Layer 16 of a small transformer language model trained on English Wikipedia (23 layers, counted from 0, width 96).
A neuron adds its activation times its output weights to the MLP's output. To switch it off is to set its activation to zero at one token and run the rest of the model.
A neuron's activation on a vector x is squared ReLU(weights . x), where the dot is the dot product.

Input weights of the MLP neurons that the questions are about. A number n stands for n times 0.011.
n56: -6 35 18 27 -20 37 -36 9 40 8 -26 9 -7 9 16 20 -8 26 -10 -33 -30 9 -4 -11 9 30 27 -21 -22 1 23 -34 -22 -17 -13 3 11 27 10 2 -56 33 20 -14 -1 29 -7 6 44 -31 30 -5 15 23 29 -9 -7 10 -22 1 -13 -1 14 10 9 -28 16 49 -10 -2 14 -12 17 -40 4 1 11 -5 13 -27 0 -12 -8 -31 -6 -48 12 7 -17 20 -17 33 -15 67 -15 -4
n58: -18 -15 8 24 9 66 -14 43 19 1 48 -23 9 -6 -36 24 9 -33 -9 -13 -1 0 -33 -13 27 -15 -14 5 10 10 -42 3 34 20 25 -14 32 17 -10 46 -29 -17 -28 39 -32 29 18 -18 -18 -21 -1 -18 8 -9 -37 31 16 16 7 20 23 21 36 -3 9 -20 -12 -16 42 -18 29 -5 0 -29 -11 49 7 18 -22 6 10 0 7 -21 15 -10 -19 47 -5 3 -5 19 19 31 21 -9
n73: -56 3 10 -51 19 76 -2 10 12 -26 34 9 -17 12 -6 23 -29 57 38 11 2 34 10 -12 -20 -53 -12 -3 16 -27 46 -16 30 1 8 19 5 21 14 -5 43 -29 21 5 30 33 -8 -26 17 -48 -37 -14 50 -45 -13 10 31 4 -52 24 92 -52 -12 -20 -20 -4 -18 6 9 -11 -10 -24 -22 17 15 23 -1 2 30 11 8 -26 34 -5 -20 -26 54 -13 57 29 -4 -14 13 44 4 10
n88: -13 -3 41 1 21 -30 13 -1 2 2 -8 1 -19 6 6 5 16 1 -8 -16 3 17 15 2 -16 -4 -11 -21 45 -21 53 25 12 -8 15 -18 19 12 6 -13 24 9 -1 50 -1 22 -14 1 -30 -11 18 -5 -3 -15 31 12 -4 -11 -10 6 21 -19 9 -55 -6 13 7 22 -27 -14 3 3 0 -32 45 -30 22 42 8 -23 -3 -15 -28 -25 22 -35 -2 -12 12 -29 -7 14 -28 -10 -23 26
n94: -37 1 5 35 18 49 6 3 -1 -11 -2 -11 30 -19 -51 15 15 0 32 31 12 -3 18 -29 25 -7 -35 -20 -25 -20 8 -12 7 22 -26 -19 -13 38 -8 -3 -14 1 -15 31 23 62 -21 -6 -48 9 -8 1 5 -26 -13 -10 15 6 -23 -9 -12 -14 -22 -11 31 34 -5 -1 19 -36 25 17 11 28 -26 19 -34 -32 18 18 -9 32 -16 22 -5 6 1 -21 7 28 14 -39 3 -7 -1 -50
n97: -24 -15 -19 22 44 19 -7 -67 -10 41 -35 3 13 2 29 14 -54 0 -12 3 12 6 -19 -74 -38 33 12 -19 -38 -1 -36 -42 76 -25 -8 14 24 10 -3 19 46 -13 38 -15 25 2 3 2 -15 -24 -9 6 -20 0 17 -17 18 -11 -11 -2 23 -15 37 -14 31 65 -27 32 8 -13 2 9 17 -33 -8 -6 -35 40 39 -22 -23 57 30 -5 27 -8 3 -20 -4 -18 -23 -33 13 11 12 -14
n124: -10 -20 -21 -53 -10 -12 -21 -69 7 -45 18 -23 18 -26 47 16 -38 -12 -12 15 8 22 22 9 2 42 14 12 -14 -1 32 18 5 37 -2 2 32 10 -25 32 69 6 83 -32 26 41 17 -39 13 9 5 -24 26 26 3 3 -6 -12 0 26 5 -13 -79 19 -1 -31 15 18 -9 44 -16 -13 10 7 -12 41 33 3 -15 8 33 2 28 -3 30 -38 18 33 -1 -21 -15 23 55 36 -30 7
n182: -39 -11 -44 18 -22 -10 -7 1 6 -11 -38 -8 23 34 4 5 13 -43 28 -25 -32 16 -6 28 -15 2 0 1 -11 25 -53 -9 -11 -43 -68 -21 -10 39 78 -3 -26 -34 -54 -21 -9 -4 -27 11 9 -16 17 19 41 -5 10 -44 41 18 12 14 38 13 -22 -8 -22 33 17 30 2 -19 4 -23 11 -10 -29 -10 -42 18 28 25 -20 37 -13 -36 -19 -10 1 13 -23 -41 9 -5 -22 -11 -1 -31
n194: -42 -24 21 2 55 -44 36 30 8 30 -2 -8 -25 -22 19 -14 16 42 -19 -4 -1 11 -15 -62 -6 23 24 -36 -9 43 -7 21 27 -5 -25 10 -2 19 -10 -5 11 2 -25 -48 7 -38 17 -24 -38 -6 -15 -35 4 -16 35 -67 -46 -9 -1 1 -2 -19 13 -28 14 34 23 5 -7 4 49 -31 8 4 -18 -6 -60 5 -17 -1 9 -22 -40 24 -18 -15 3 -2 70 11 0 -24 -15 -11 5 1
n220: -28 -2 18 -28 12 -52 -33 -11 -19 14 1 -11 -12 -32 -9 4 54 -13 50 -27 8 -35 -14 6 -10 -48 -6 5 -10 15 2 -25 -6 -18 4 28 7 23 -19 -20 31 43 -30 -32 24 22 19 -31 -23 12 -65 8 32 33 2 14 -20 -8 25 -8 1 17 21 4 -8 20 -32 -8 -15 -9 37 -16 28 7 29 2 1 29 55 -55 1 38 49 -12 42 -24 6 -24 -31 23 18 12 3 -13 11 -16
n221: -9 -52 -11 -4 30 -15 9 32 -6 1 28 -21 -21 0 -40 -12 -8 11 12 14 -5 39 18 -39 -6 -12 12 -12 -14 18 -3 -1 21 -44 -7 -21 -10 4 30 -47 -18 -14 -2 13 -22 15 -18 38 -11 -64 5 10 -11 23 13 -22 -21 1 13 -39 3 -15 10 9 -4 16 -8 45 2 -21 23 -5 12 10 27 8 -18 0 44 -20 -39 -3 -19 -51 13 25 9 -39 5 24 -27 17 -14 -5 -3 5
n259: 28 -13 28 3 24 -14 -2 -21 -4 -6 -6 -11 -16 -14 -14 -5 30 -41 8 4 -15 -5 6 3 -4 -8 -29 -44 -5 27 -18 -14 -47 16 -10 -5 25 -30 -26 -2 -8 -16 29 16 -17 -30 9 -15 -14 46 -2 -18 -1 -9 -7 5 -2 1 -16 56 8 11 20 14 10 10 -18 35 -27 -4 3 -1 -26 28 4 19 -36 27 -2 39 -28 -10 -7 52 -25 -15 8 64 -12 5 -4 -24 -7 39 -3 -8
n281: 8 -6 32 -21 27 -35 -17 -2 -8 53 -32 -26 -20 0 2 29 5 12 46 5 11 -24 2 16 -15 3 -19 29 -1 -14 -15 1 -5 14 -9 22 1 36 -13 25 -7 14 39 9 10 8 30 7 -11 -39 28 -10 -7 -3 16 23 -13 1 32 32 11 37 7 -76 -1 -13 -21 50 16 -7 -16 39 27 -21 -19 6 -16 14 4 22 37 10 -52 34 3 50 22 71 -10 -5 30 24 77 18 -11 -47
n288: -28 -40 57 22 4 10 26 -23 6 4 8 -44 -13 -24 -31 -1 31 6 35 15 -8 -10 -8 28 -23 25 4 -41 38 -8 -9 40 -30 -7 -2 -26 10 -25 -7 30 -20 -29 64 35 -3 54 -3 -13 -45 -41 2 -49 43 -42 5 -22 -27 -45 -23 8 21 -47 34 -7 -9 -38 -5 4 20 -16 -14 -22 9 6 -2 27 33 -4 -12 -13 -17 20 13 -20 -34 16 20 48 50 26 -50 23 -2 -19 37 8
n348: -61 39 14 28 -2 21 -37 50 18 -7 -3 -21 -28 16 -16 -30 34 32 14 7 -51 36 -57 5 26 23 11 -2 14 -20 3 18 -49 -12 -1 13 39 -14 -11 24 -34 -39 -17 -28 -20 14 -19 -33 -39 1 -30 39 9 25 -2 43 -8 -28 -7 -4 17 -21 -35 74 -14 0 -6 33 -1 0 -10 -33 -33 -34 0 4 28 -16 31 -22 -50 -21 22 27 -6 42 -12 26 22 37 31 13 27 6 18 -14
n358: -16 1 10 -23 -22 -3 4 -1 40 14 -4 3 -1 28 -4 -30 -4 52 5 12 -3 -32 -39 16 -48 -1 -23 -18 13 14 -5 6 13 10 -3 -5 20 24 3 6 37 32 58 14 12 -2 -8 -17 -5 -17 -8 -33 -4 1 1 -35 6 -6 -14 -10 -26 -52 -25 3 -17 -1 26 54 10 -8 -10 -8 16 -27 -15 -1 -11 -16 -27 -14 -22 15 -24 7 -38 34 -16 -8 -15 10 38 14 -6 6 -10 -12

Output weights of the MLP neurons that the questions are about. A number n stands for n times 0.0047.
n56: 4 -7 60 38 35 -19 6 10 5 -23 -23 23 -27 -8 20 -13 14 -8 40 49 -19 -14 -42 -8 -1 -26 -12 -3 -33 32 -59 16 -22 26 47 -51 -21 -1 61 -8 -27 -42 24 21 -34 -10 6 13 -1 34 6 -6 -18 13 -22 -13 4 -10 7 34 -28 6 18 37 4 35 -38 -21 -16 33 42 19 -27 -18 -20 -32 51 19 1 -26 -3 -32 42 14 14 18 -3 -2 10 14 -29 19 29 10 -16 -28
n58: -7 -20 15 1 34 15 38 -7 17 35 17 30 43 14 59 31 -30 18 3 30 -1 19 12 7 55 -13 24 -27 22 12 42 -30 14 19 -7 17 -18 -18 -28 5 28 10 -13 -33 -5 23 -14 27 11 -1 -24 -2 -1 -13 -11 56 17 17 -4 -12 -31 2 -31 13 -4 59 7 28 40 -23 0 3 -25 28 -38 -16 -49 -4 -50 38 37 35 -19 18 -19 -18 12 6 -26 14 -14 36 -41 51 -4 -6
n73: 8 29 41 -60 22 16 -13 12 30 -16 11 3 32 -34 -17 30 20 -21 -69 9 -9 -9 23 -6 24 -30 -18 -51 62 -58 52 27 12 35 -6 -18 84 47 6 15 75 18 -17 0 -29 -14 -39 -35 28 -45 -24 -27 17 3 23 -19 18 11 22 3 19 -29 -5 4 32 -72 54 10 -14 6 -19 -21 -43 -35 57 15 -15 6 64 14 13 -24 53 13 -36 -1 20 89 -7 -8 32 -66 -40 -50 -20 6
n88: -10 14 6 -33 -9 3 -20 20 -28 -13 17 36 -13 -3 -1 -34 -7 -9 -10 -16 5 -11 -21 -23 5 -3 25 -6 -39 -23 -48 -6 9 22 9 -9 14 9 31 -22 15 31 -76 -9 37 -25 -14 -35 -22 10 -19 9 -10 -55 -6 -1 -25 -33 23 -6 21 28 -11 22 -5 12 27 29 11 -24 25 0 6 30 24 13 45 -9 -24 -30 11 -8 2 3 -40 12 47 -2 10 -26 22 19 17 6 -10 30
n94: 26 -53 2 -33 -3 3 -13 0 11 44 -13 40 18 -41 -49 -2 39 21 -29 -12 -2 -26 -58 52 -49 13 19 0 35 24 -14 -3 16 19 -41 16 16 6 -38 -8 16 32 -5 -4 8 44 39 2 27 -6 16 -41 -4 19 -9 -38 -3 17 14 -28 -40 -20 -17 14 10 -17 37 29 35 -11 44 30 16 31 -20 12 1 -11 13 -46 8 23 -10 -16 18 -9 42 -11 0 5 -12 12 -31 -23 -28 -5
n97: -28 23 -27 21 -23 37 4 41 -39 16 -5 44 -42 81 -39 -9 8 2 -10 -4 -2 19 15 -3 13 31 -40 -27 -16 0 51 -38 -29 27 -11 -34 -31 31 12 -32 -47 15 -26 -21 57 -25 39 -14 -31 5 -35 23 -60 -44 -18 24 -7 -7 25 -55 -24 -21 82 41 24 -21 -30 -21 4 -14 68 2 -30 4 -54 -19 -30 10 -35 -62 -15 7 5 -24 -36 25 13 -75 33 -42 58 31 16 -28 43 45
n124: -19 -19 -3 -9 -36 -7 11 -17 46 -27 11 -39 2 59 -15 13 -18 1 6 6 -38 -10 -9 8 14 -11 -25 -22 24 -4 -17 60 28 -12 26 9 -9 -11 -3 6 26 65 53 -41 64 -11 24 29 -32 49 39 -35 40 51 44 24 -2 -4 -19 19 17 16 -9 0 11 -28 17 32 -10 -61 19 -15 22 81 -10 65 8 5 16 5 -9 47 48 39 -16 33 -38 4 13 -18 -38 -37 4 28 -36 -50
n182: 8 -1 -41 -42 25 4 -5 -35 -26 -5 -83 -23 -7 13 -20 -4 -78 13 14 -7 -5 -19 -18 -33 14 -17 -1 -12 9 -7 -1 -47 31 28 67 21 -15 -15 -18 -95 -36 6 -29 42 -7 -13 23 9 25 -14 -23 54 -72 -37 17 -67 9 -14 -18 21 45 8 14 -29 17 64 -43 4 -30 31 -21 -11 -3 -14 -15 7 -22 13 -20 38 6 -10 12 -33 -9 -17 -2 -35 13 6 3 40 9 35 10 -42
n194: -17 20 -67 -4 25 -22 -7 -2 39 -13 21 -37 -18 7 -41 -28 26 36 -8 -22 2 60 0 -45 22 -60 38 -60 -26 -12 -23 35 -7 -17 30 4 2 3 29 -16 -44 31 23 17 -45 30 8 39 -37 17 1 20 -60 20 -18 17 -9 20 3 -7 -27 32 -36 49 -23 -26 23 -38 21 13 -23 -26 6 -50 -7 34 14 2 7 -8 3 -49 0 11 -28 13 21 23 3 -35 17 41 4 -29 -1 -78
n220: -45 11 33 4 19 -41 -59 -6 -82 -6 -11 -27 -1 -14 -62 38 5 -3 14 12 3 -1 14 62 -12 2 -70 -13 9 14 31 13 24 -4 -13 -23 43 -17 48 -39 9 69 12 -6 14 58 -12 1 -7 3 -14 21 -1 71 -22 44 -6 -8 1 24 56 29 61 6 28 -21 -25 -9 -23 -26 -38 46 -5 20 67 -10 7 6 -3 35 -5 74 34 -22 11 -8 4 4 10 -14 22 3 7 -35 8 -12
n221: -14 -22 -48 -40 -10 7 -15 14 -2 8 35 8 18 -1 32 -83 -38 33 12 20 -3 -9 -6 7 -2 6 -45 19 0 32 -21 -20 3 -1 -21 8 29 12 42 -31 -28 21 30 47 18 55 5 23 -7 -40 -37 -14 9 -19 -4 -8 -19 -26 -8 13 -66 3 39 11 -6 -44 -9 30 5 35 -23 8 -4 27 25 22 -48 -12 22 -10 -22 -1 60 -34 5 15 -4 -2 11 -18 -28 26 -20 -6 20 -7
n259: 50 5 7 -9 -42 -38 -4 14 -14 6 -22 -6 -30 -26 33 -12 -27 6 -19 -24 -13 -4 40 11 63 54 53 -15 20 -4 -7 19 35 16 -30 15 12 7 -3 48 -2 -3 -4 -52 2 13 32 -32 -27 18 16 8 -33 -29 -11 8 -31 16 -43 2 -3 -17 18 6 30 3 6 21 -25 -11 -8 -35 18 48 18 -13 5 29 -19 25 31 25 30 -28 62 -56 15 5 -55 -11 -2 -55 -32 50 -40 19
n281: 8 24 -15 15 -49 -43 43 -1 -27 -22 15 11 -64 -25 -51 22 -21 17 -33 13 -90 -30 16 -5 -38 -13 11 -10 -16 -44 -29 -85 -13 43 6 -23 39 43 -3 20 -6 37 38 -12 45 -16 -22 -20 -10 -27 -20 -56 -28 -53 -22 -6 -20 -66 54 17 9 15 -30 38 26 10 -31 18 -12 8 -15 19 -33 14 -32 13 -68 14 -27 -62 -5 52 -46 -8 21 38 -6 -13 38 11 -37 16 -41 2 -16 -32
n288: 11 7 -33 -56 11 -23 32 19 6 -20 25 24 -8 -6 -58 -25 -44 0 -3 -3 0 4 19 9 -17 35 -6 -58 51 2 20 5 20 -6 5 -73 -2 13 -44 13 65 70 3 30 -11 3 2 0 -48 -20 -24 -53 29 35 5 7 2 19 41 39 -18 -25 35 13 -10 66 19 -44 -2 3 33 22 -47 -8 25 -32 -20 -29 -53 4 43 -14 -4 15 22 -43 -12 -59 -12 -50 4 -21 -33 46 41 50
n348: 9 40 -60 -8 37 46 -18 -6 -23 6 -2 61 -23 5 18 54 -18 12 -44 -29 14 45 20 29 -26 -15 52 41 -9 29 35 -5 43 31 -9 -46 14 2 4 51 -84 3 13 26 20 45 0 42 -33 2 -31 -31 33 -89 56 27 -12 23 10 -5 -55 5 81 36 33 -3 -18 -47 31 2 -58 27 13 -14 31 26 35 17 -11 -24 -25 -14 41 2 -15 40 16 -41 -42 -8 9 12 -6 -17 -8 57
n358: 28 46 21 36 -14 -42 -26 -8 25 10 5 9 -41 46 30 -29 -11 -2 -27 -5 39 11 19 -7 -26 -42 -21 -11 19 -24 2 42 17 -9 -27 30 -38 -13 6 -4 -5 13 -46 -9 9 21 -12 -83 56 -3 -13 -12 -5 -37 10 31 -39 -9 -16 -41 -30 9 14 8 49 2 -28 -36 10 -45 10 19 -16 -44 -14 -20 17 -2 24 -4 -29 -19 -5 -25 -25 4 -5 36 9 -23 23 -48 29 1 -23 10

Each question names a token from some text and the token that comes next. It shows the vector x that enters the MLP there. A number n stands for n times 0.042.

Then comes g, the gradient of the next token's log-probability with respect to the MLP's output, scaled to length 1. A neuron's effect is roughly proportional to its activation times (output weights . g). A number n stands for n times 0.0042.

" name", then " C"
x: -1 -10 6 20 -12 16 4 14 -14 -22 -49 20 -27 11 19 3 -22 18 -36 8 -11 -31 -27 -1 -23 5 45 -15 39 -8 7 1 -3 39 24 -24 6 -38 -37 -19 -49 -21 -47 17 -17 -26 -18 6 21 34 -41 -28 11 -38 11 49 -15 38 26 33 -34 30 -25 26 43 -6 -16 -26 18 -56 -21 -10 -15 1 5 -11 8 10 -8 -1 -18 6 31 -1 2 1 -8 -14 20 11 10 -27 18 -39 -12 17
g: -47 24 16 12 2 18 6 -28 -61 3 28 -15 30 7 1 -17 30 24 20 -34 17 -8 57 -37 4 -62 17 13 11 -28 -49 -14 10 -36 -26 -4 -53 -39 32 30 -20 13 21 29 -7 4 7 -22 17 16 9 -7 39 17 14 2 -5 -4 0 -10 15 3 -12 42 -29 -12 -44 17 9 -34 0 11 16 -5 -22 -17 -4 21 -15 -30 19 0 -16 25 23 21 -6 3 7 30 -24 -11 -42 -24 11 -37
Which neuron, switched off, raises the next token's probability most? n348

" was", then " found"
x: 4 -1 -10 -25 3 -2 3 -11 -20 -13 -18 0 -36 20 5 41 -9 6 -35 4 -6 8 -12 -4 -60 9 8 -21 58 -16 22 -39 46 6 7 -17 -21 -11 19 -19 -25 31 8 10 -27 -15 -2 10 -2 -3 -22 29 -21 -35 12 -8 11 -8 25 12 -32 27 6 44 45 15 -30 -20 10 -38 -17 16 17 -14 -8 -46 -16 11 11 -65 6 29 19 -12 -6 13 -9 -56 23 31 30 -1 23 -48 7 17
g: 43 52 -5 16 16 35 40 23 13 -13 35 -7 2 5 6 -25 -17 33 12 18 22 -10 -59 29 12 16 -16 -29 17 11 1 -21 13 -21 23 15 21 -4 -32 13 34 46 -45 27 -3 -13 17 -12 -47 10 11 -24 10 -14 5 -56 8 -10 -8 -28 -14 -16 -14 10 10 -40 39 -43 10 9 -9 14 -23 -13 30 -17 39 11 27 -6 0 1 -48 5 -34 24 57 -15 -4 -6 -11 34 7 11 13 5
Which two neurons, each switched off alone, lower its probability most, in order? n97, n88

"er", then "o"
x: 24 -9 9 -47 -15 -30 -6 12 -27 16 15 -12 -22 -12 -8 1 15 19 -7 -14 26 -54 -9 11 -13 12 13 -39 18 -3 28 37 15 -14 -5 -8 -43 -33 -22 -52 -23 31 1 -13 32 -18 -12 7 -8 40 8 -15 15 -66 -34 -1 3 30 2 15 23 17 38 16 75 -22 21 -34 -14 -10 -26 24 11 -17 25 8 -24 -28 10 -19 -7 -2 43 10 23 -1 0 -35 -33 18 13 -9 -14 -2 0 -6
g: 12 -16 18 14 -31 17 15 -12 -21 11 18 25 -20 12 -2 13 -18 6 -29 -46 -18 -38 10 6 57 -43 26 -2 -12 -13 38 -9 1 12 -14 -16 20 49 48 19 10 -23 -2 16 -1 6 2 -14 -47 63 13 10 -20 9 32 -20 -25 -26 2 18 50 33 -16 -1 32 18 -32 18 -26 11 -7 -6 9 49 -26 18 12 18 -22 34 -41 30 -5 14 8 10 20 49 -23 -4 23 10 3 -39 -21 4
Which neuron, switched off, lowers the next token's probability most? n220

" the", then " French"
x: 2 -19 -7 -19 -1 -5 31 30 -28 21 -34 -10 -6 35 17 15 -20 11 0 5 -5 -27 -11 16 -28 -14 10 -10 36 -39 13 -33 17 14 -21 -59 -10 -45 -5 -27 -81 5 -31 36 7 -31 -16 14 -7 -4 -8 -2 -9 -17 4 11 -9 0 42 23 -2 27 5 8 18 -6 14 -33 -28 -24 -35 27 -18 7 -28 -28 23 13 3 -5 70 -11 -16 -22 -2 0 4 -43 1 0 9 23 43 -8 21 34
g: 2 -2 16 -28 8 -38 8 -7 16 -47 27 -16 -20 0 -35 3 27 -15 -28 -39 -2 2 28 -34 26 9 -18 35 -17 20 27 0 24 -3 47 -23 18 31 -57 -8 14 -12 17 15 13 -4 5 -1 1 -10 20 19 -4 -4 20 -28 -31 0 6 0 -2 7 25 -18 0 18 7 36 1 -57 -6 -11 -33 29 13 -4 -53 -24 -60 -16 18 -21 -57 -12 43 13 -8 -19 -31 -15 -19 -11 -37 -22 -22 43
Which neuron, switched off, lowers the next token's probability most? n281

"ot", then "or"
x: 8 25 -11 -50 -6 22 5 9 -31 8 6 12 -65 -9 0 3 3 23 -35 9 -25 -31 -11 -1 -25 -25 11 -28 44 -13 57 -26 7 10 -3 -21 16 -8 -2 -29 -2 35 -22 28 -3 -30 8 18 -22 -4 -22 21 -28 -87 -5 10 23 23 29 24 36 14 5 2 49 1 16 -30 22 7 -12 9 -5 4 -3 -2 -11 5 -15 6 21 -10 23 -21 7 -19 27 -13 9 4 -39 -31 -19 10 -33 47
g: 36 -2 29 0 -5 -10 44 61 5 15 -20 -17 21 3 37 -45 12 -14 6 -1 4 43 20 -15 42 -31 29 2 -14 4 -25 -26 -22 12 18 -22 15 12 -12 -11 19 43 -19 34 -15 -18 -5 15 -41 -15 14 -7 -23 12 19 -16 0 -4 -7 -28 45 18 54 13 -4 -25 6 30 -7 -34 -57 27 -4 36 35 44 12 3 23 13 -18 31 10 -22 -18 33 -38 8 25 7 -20 -18 36 14 -10 -4
Which neuron, switched off, lowers the next token's probability most? n73

"r", then "ay"
x: 33 -28 -10 2 -4 -10 29 46 33 9 22 1 -43 18 3 -10 12 29 -13 -15 32 1 16 -15 -35 -14 8 -7 40 3 16 -11 2 18 -24 -18 -40 -6 14 -61 20 -6 -8 10 -7 -26 -3 12 6 9 -25 16 -16 -20 8 -7 9 48 27 -6 -5 35 -26 37 70 -12 29 -42 14 -47 0 -21 -32 -5 37 -9 -5 -21 -22 -54 20 -16 -1 -25 17 -3 29 -27 -5 14 -26 4 35 17 -1 11
g: 35 -7 1 -10 -26 -35 2 -4 17 -20 -2 -15 -29 -8 39 -30 -21 -15 20 12 -21 -23 15 -12 -7 36 11 -17 5 -54 10 -4 1 22 1 6 17 11 -8 -9 21 -14 -12 16 21 -32 16 -5 40 64 10 9 -17 17 -28 -1 10 16 0 -11 -17 16 35 -24 10 6 -48 -3 34 -6 -4 -17 -21 2 -21 -12 -19 19 46 -2 57 28 -19 16 17 -12 0 40 -44 -69 23 15 -39 54 -26 -26
Which neuron, switched off, raises the next token's probability most? n221

" and", then " col"
x: 25 -12 2 -15 -48 -3 39 -1 -21 -2 -17 0 -2 -5 15 15 -6 32 14 -11 -15 -11 -22 13 -33 29 19 -34 32 -48 15 -33 19 30 -23 -31 -23 -27 2 -18 -49 48 7 34 -30 10 -41 34 -3 -17 -38 4 -36 -55 14 -6 -13 9 -18 12 -30 -1 -13 1 0 -8 -33 -43 -24 0 4 -5 -29 -3 -9 11 -19 0 -24 -10 46 -33 18 -15 23 24 -3 -1 12 35 17 -2 29 -8 23 45
g: 1 20 -24 -7 -21 6 20 -21 10 -3 -17 0 -2 9 21 -22 -27 46 -5 -6 20 -14 -40 18 -18 38 -26 14 -10 9 31 -33 -9 -30 17 4 -34 -22 -22 -9 3 -25 -5 -18 9 -42 -47 0 -52 32 11 24 3 13 15 4 -32 5 14 -13 42 -40 2 36 41 31 -2 -24 -5 -14 10 25 -17 -12 -53 -19 34 -63 3 25 -37 41 29 13 25 1 -36 -16 -4 0 31 -17 9 2 -20 44
Which neuron, switched off, lowers the next token's probability most? n288

" f", then "ol"
x: 28 17 4 -42 -31 -1 32 29 14 -14 -45 -8 -55 25 26 -3 -11 -10 -22 -7 -18 -30 -47 -19 13 -11 6 7 25 -4 6 -22 19 28 18 -36 -23 -3 -2 -8 7 25 4 24 19 -30 -6 -12 31 1 -22 -16 -18 -46 16 18 12 10 9 12 -24 31 -10 34 38 -3 9 -40 4 -52 -8 15 -9 -43 -9 -55 -12 -61 -31 -25 0 -9 14 -3 11 24 -6 -1 -6 32 27 -13 34 1 -9 29
g: -3 45 -1 7 1 22 60 2 -45 49 52 -46 -9 -24 0 6 -5 17 23 -13 40 -18 28 0 31 39 11 -35 -28 15 -11 -17 13 14 17 -27 0 17 19 0 6 25 21 7 1 10 -17 3 -31 -6 14 53 -11 16 5 43 -28 9 -37 -29 3 23 2 -14 12 26 -23 37 -15 -33 5 -35 36 28 -29 5 -11 -18 -16 -4 19 19 9 26 -25 25 26 19 9 3 13 -12 -22 -60 -4 -26
Which neuron, switched off, raises the next token's probability most? n358

"m", then "m"
x: 29 16 -29 6 -25 3 25 4 37 5 -17 14 -18 -1 -7 16 9 -12 10 5 46 25 -11 -5 -3 2 27 -16 -2 -14 32 -30 6 15 -43 -18 -20 17 -13 -36 0 26 -18 29 9 -23 -7 -19 29 7 2 -2 -10 -59 7 -12 -29 23 21 21 -3 33 -7 33 84 -1 28 -32 -9 -6 -24 23 -32 -6 5 0 -6 -37 13 -36 29 -35 0 -44 14 38 -9 -26 -21 44 -1 -27 2 -47 5 5
g: 13 -16 22 -10 -4 38 -29 -25 7 35 30 10 -9 -30 -22 -20 -40 5 3 39 0 17 -21 13 -48 -14 49 -36 -20 -56 -21 -11 35 -9 39 43 -9 -24 -23 1 -9 -10 -20 -26 -13 0 -37 -1 5 -40 41 23 -21 11 -47 -18 -3 -22 31 -49 -25 1 18 28 -26 42 5 -5 29 20 -18 -5 11 -10 -29 -7 -14 -14 -15 -30 23 20 -3 -9 -4 13 34 19 8 12 43 -1 1 -15 -5 38
Which neuron, switched off, lowers the next token's probability most? n94

"r", then "ime"
x: 37 -31 -19 -25 -7 -10 -13 54 26 11 -17 0 -28 5 17 -20 28 0 -30 -2 12 4 14 -7 -25 3 17 -4 14 11 30 -19 -16 2 -32 12 -49 -22 -3 -56 21 20 -16 14 -11 -47 -2 14 7 21 -29 -5 -6 -14 8 -7 1 37 -5 2 -11 2 33 25 56 -14 11 -45 6 -62 -23 2 -19 4 17 -8 -16 -21 -18 -30 43 -47 -17 0 11 41 29 -39 -42 29 -16 10 1 17 0 13
g: 31 -65 -5 7 20 9 -9 5 1 -13 25 -3 25 40 -1 23 47 -27 -4 -13 -41 -7 11 52 -22 3 16 0 17 19 30 2 6 -14 19 6 -4 10 -48 9 0 4 -75 33 12 7 -3 32 -28 27 7 0 18 -43 -5 -11 8 -12 20 23 -47 3 -5 -9 -52 -7 3 38 -15 19 37 -15 8 42 -40 15 -13 19 -20 -40 31 -34 3 -20 -16 -13 24 2 -4 -27 22 -22 14 23 -13 -4
Which neuron, switched off, raises the next token's probability most? n194

"ro", then "duction"
x: 19 -20 -19 -9 -29 -15 20 35 27 9 -33 -18 -30 -2 28 41 -43 19 -24 0 -13 -44 9 -7 -37 53 -8 -24 34 0 24 6 10 11 -51 -22 11 8 7 -17 11 33 34 -19 48 -24 6 -2 6 16 -8 3 4 -53 24 36 15 12 47 8 -3 35 -2 23 42 -45 2 -40 22 12 -10 32 -13 27 9 -4 4 -13 -18 -17 9 -33 15 -4 0 -10 -19 -27 -17 32 -5 -30 -2 -22 -18 1
g: 10 35 20 -1 3 -1 19 17 13 -44 -6 -23 -4 6 -71 5 23 -16 -7 -15 5 26 30 3 30 38 11 -14 -17 -17 24 -14 -14 29 -24 -49 -45 5 -36 -39 8 16 -4 44 -38 -14 38 16 -3 -30 -3 -24 -38 -33 31 45 -16 29 3 -23 -56 -30 13 -6 -18 -10 -18 -2 15 -3 -7 22 -7 5 -11 30 -4 -17 -27 -16 33 -11 5 15 -5 0 -46 24 6 -4 -8 12 -50 20 4 34
Which neuron, switched off, raises the next token's probability most? n124

"ax", then " re"
x: 23 -17 22 19 -22 26 11 -23 -5 7 -36 27 -17 1 0 20 -28 -18 -42 15 8 -8 -36 32 -27 14 -12 -11 35 -20 50 -6 12 19 -16 25 4 -9 13 -27 -35 25 -39 19 9 -17 -23 19 -28 13 -4 8 -17 7 8 21 10 24 25 37 -37 53 -40 41 30 -19 11 -75 -5 7 -43 -23 -47 16 -29 15 16 -31 0 -18 12 -13 29 -2 -3 27 3 3 19 26 -4 -6 15 -1 1 -9
g: -28 -11 -12 -4 10 -2 -20 -34 1 -34 5 3 -38 26 -25 -16 -40 57 0 -3 -6 36 3 7 -6 -8 -13 -2 16 4 6 37 41 46 25 -18 10 -14 -55 1 -69 7 16 -28 -21 -19 -41 6 39 -25 -40 31 -48 1 -20 -5 -12 2 17 -13 -22 -1 15 -25 -12 40 23 18 12 16 13 1 18 -27 25 -19 -21 -9 1 3 1 -8 46 -39 -18 -1 -7 -8 33 -16 61 18 -13 16 -1 -12
Which neuron, switched off, lowers the next token's probability most? n348

"-", then " B"
x: 10 -8 4 0 -46 -13 8 16 -55 -37 -8 -6 2 -1 44 36 -5 -3 -8 -11 0 -8 -2 3 -48 16 20 2 66 -31 18 -10 43 -1 -2 -33 -41 -22 22 -38 -11 21 -23 37 -17 -34 1 -2 5 15 -19 29 -6 -43 27 6 -1 21 45 5 -35 64 -6 5 12 3 8 -17 4 -36 -26 32 -8 -4 2 -21 0 10 -10 1 38 10 -10 -12 1 21 -21 -53 -10 -1 -15 -2 8 -11 12 40
g: 9 -27 -25 -2 -11 -23 28 33 1 -18 -2 -19 64 10 37 -29 -7 12 -17 -9 -7 2 -1 0 -18 -19 28 -30 1 30 13 -29 19 19 -24 -33 23 -8 32 7 -3 35 -9 3 7 -41 -20 -29 0 37 -12 -37 30 50 -30 -45 20 -16 32 4 24 -5 -39 23 37 31 16 -14 -10 18 -27 0 20 -31 18 83 11 -7 3 -42 -47 11 -2 -18 1 -2 -14 2 -3 7 -3 30 18 -9 -21 -3
Which neuron, switched off, lowers the next token's probability most? n88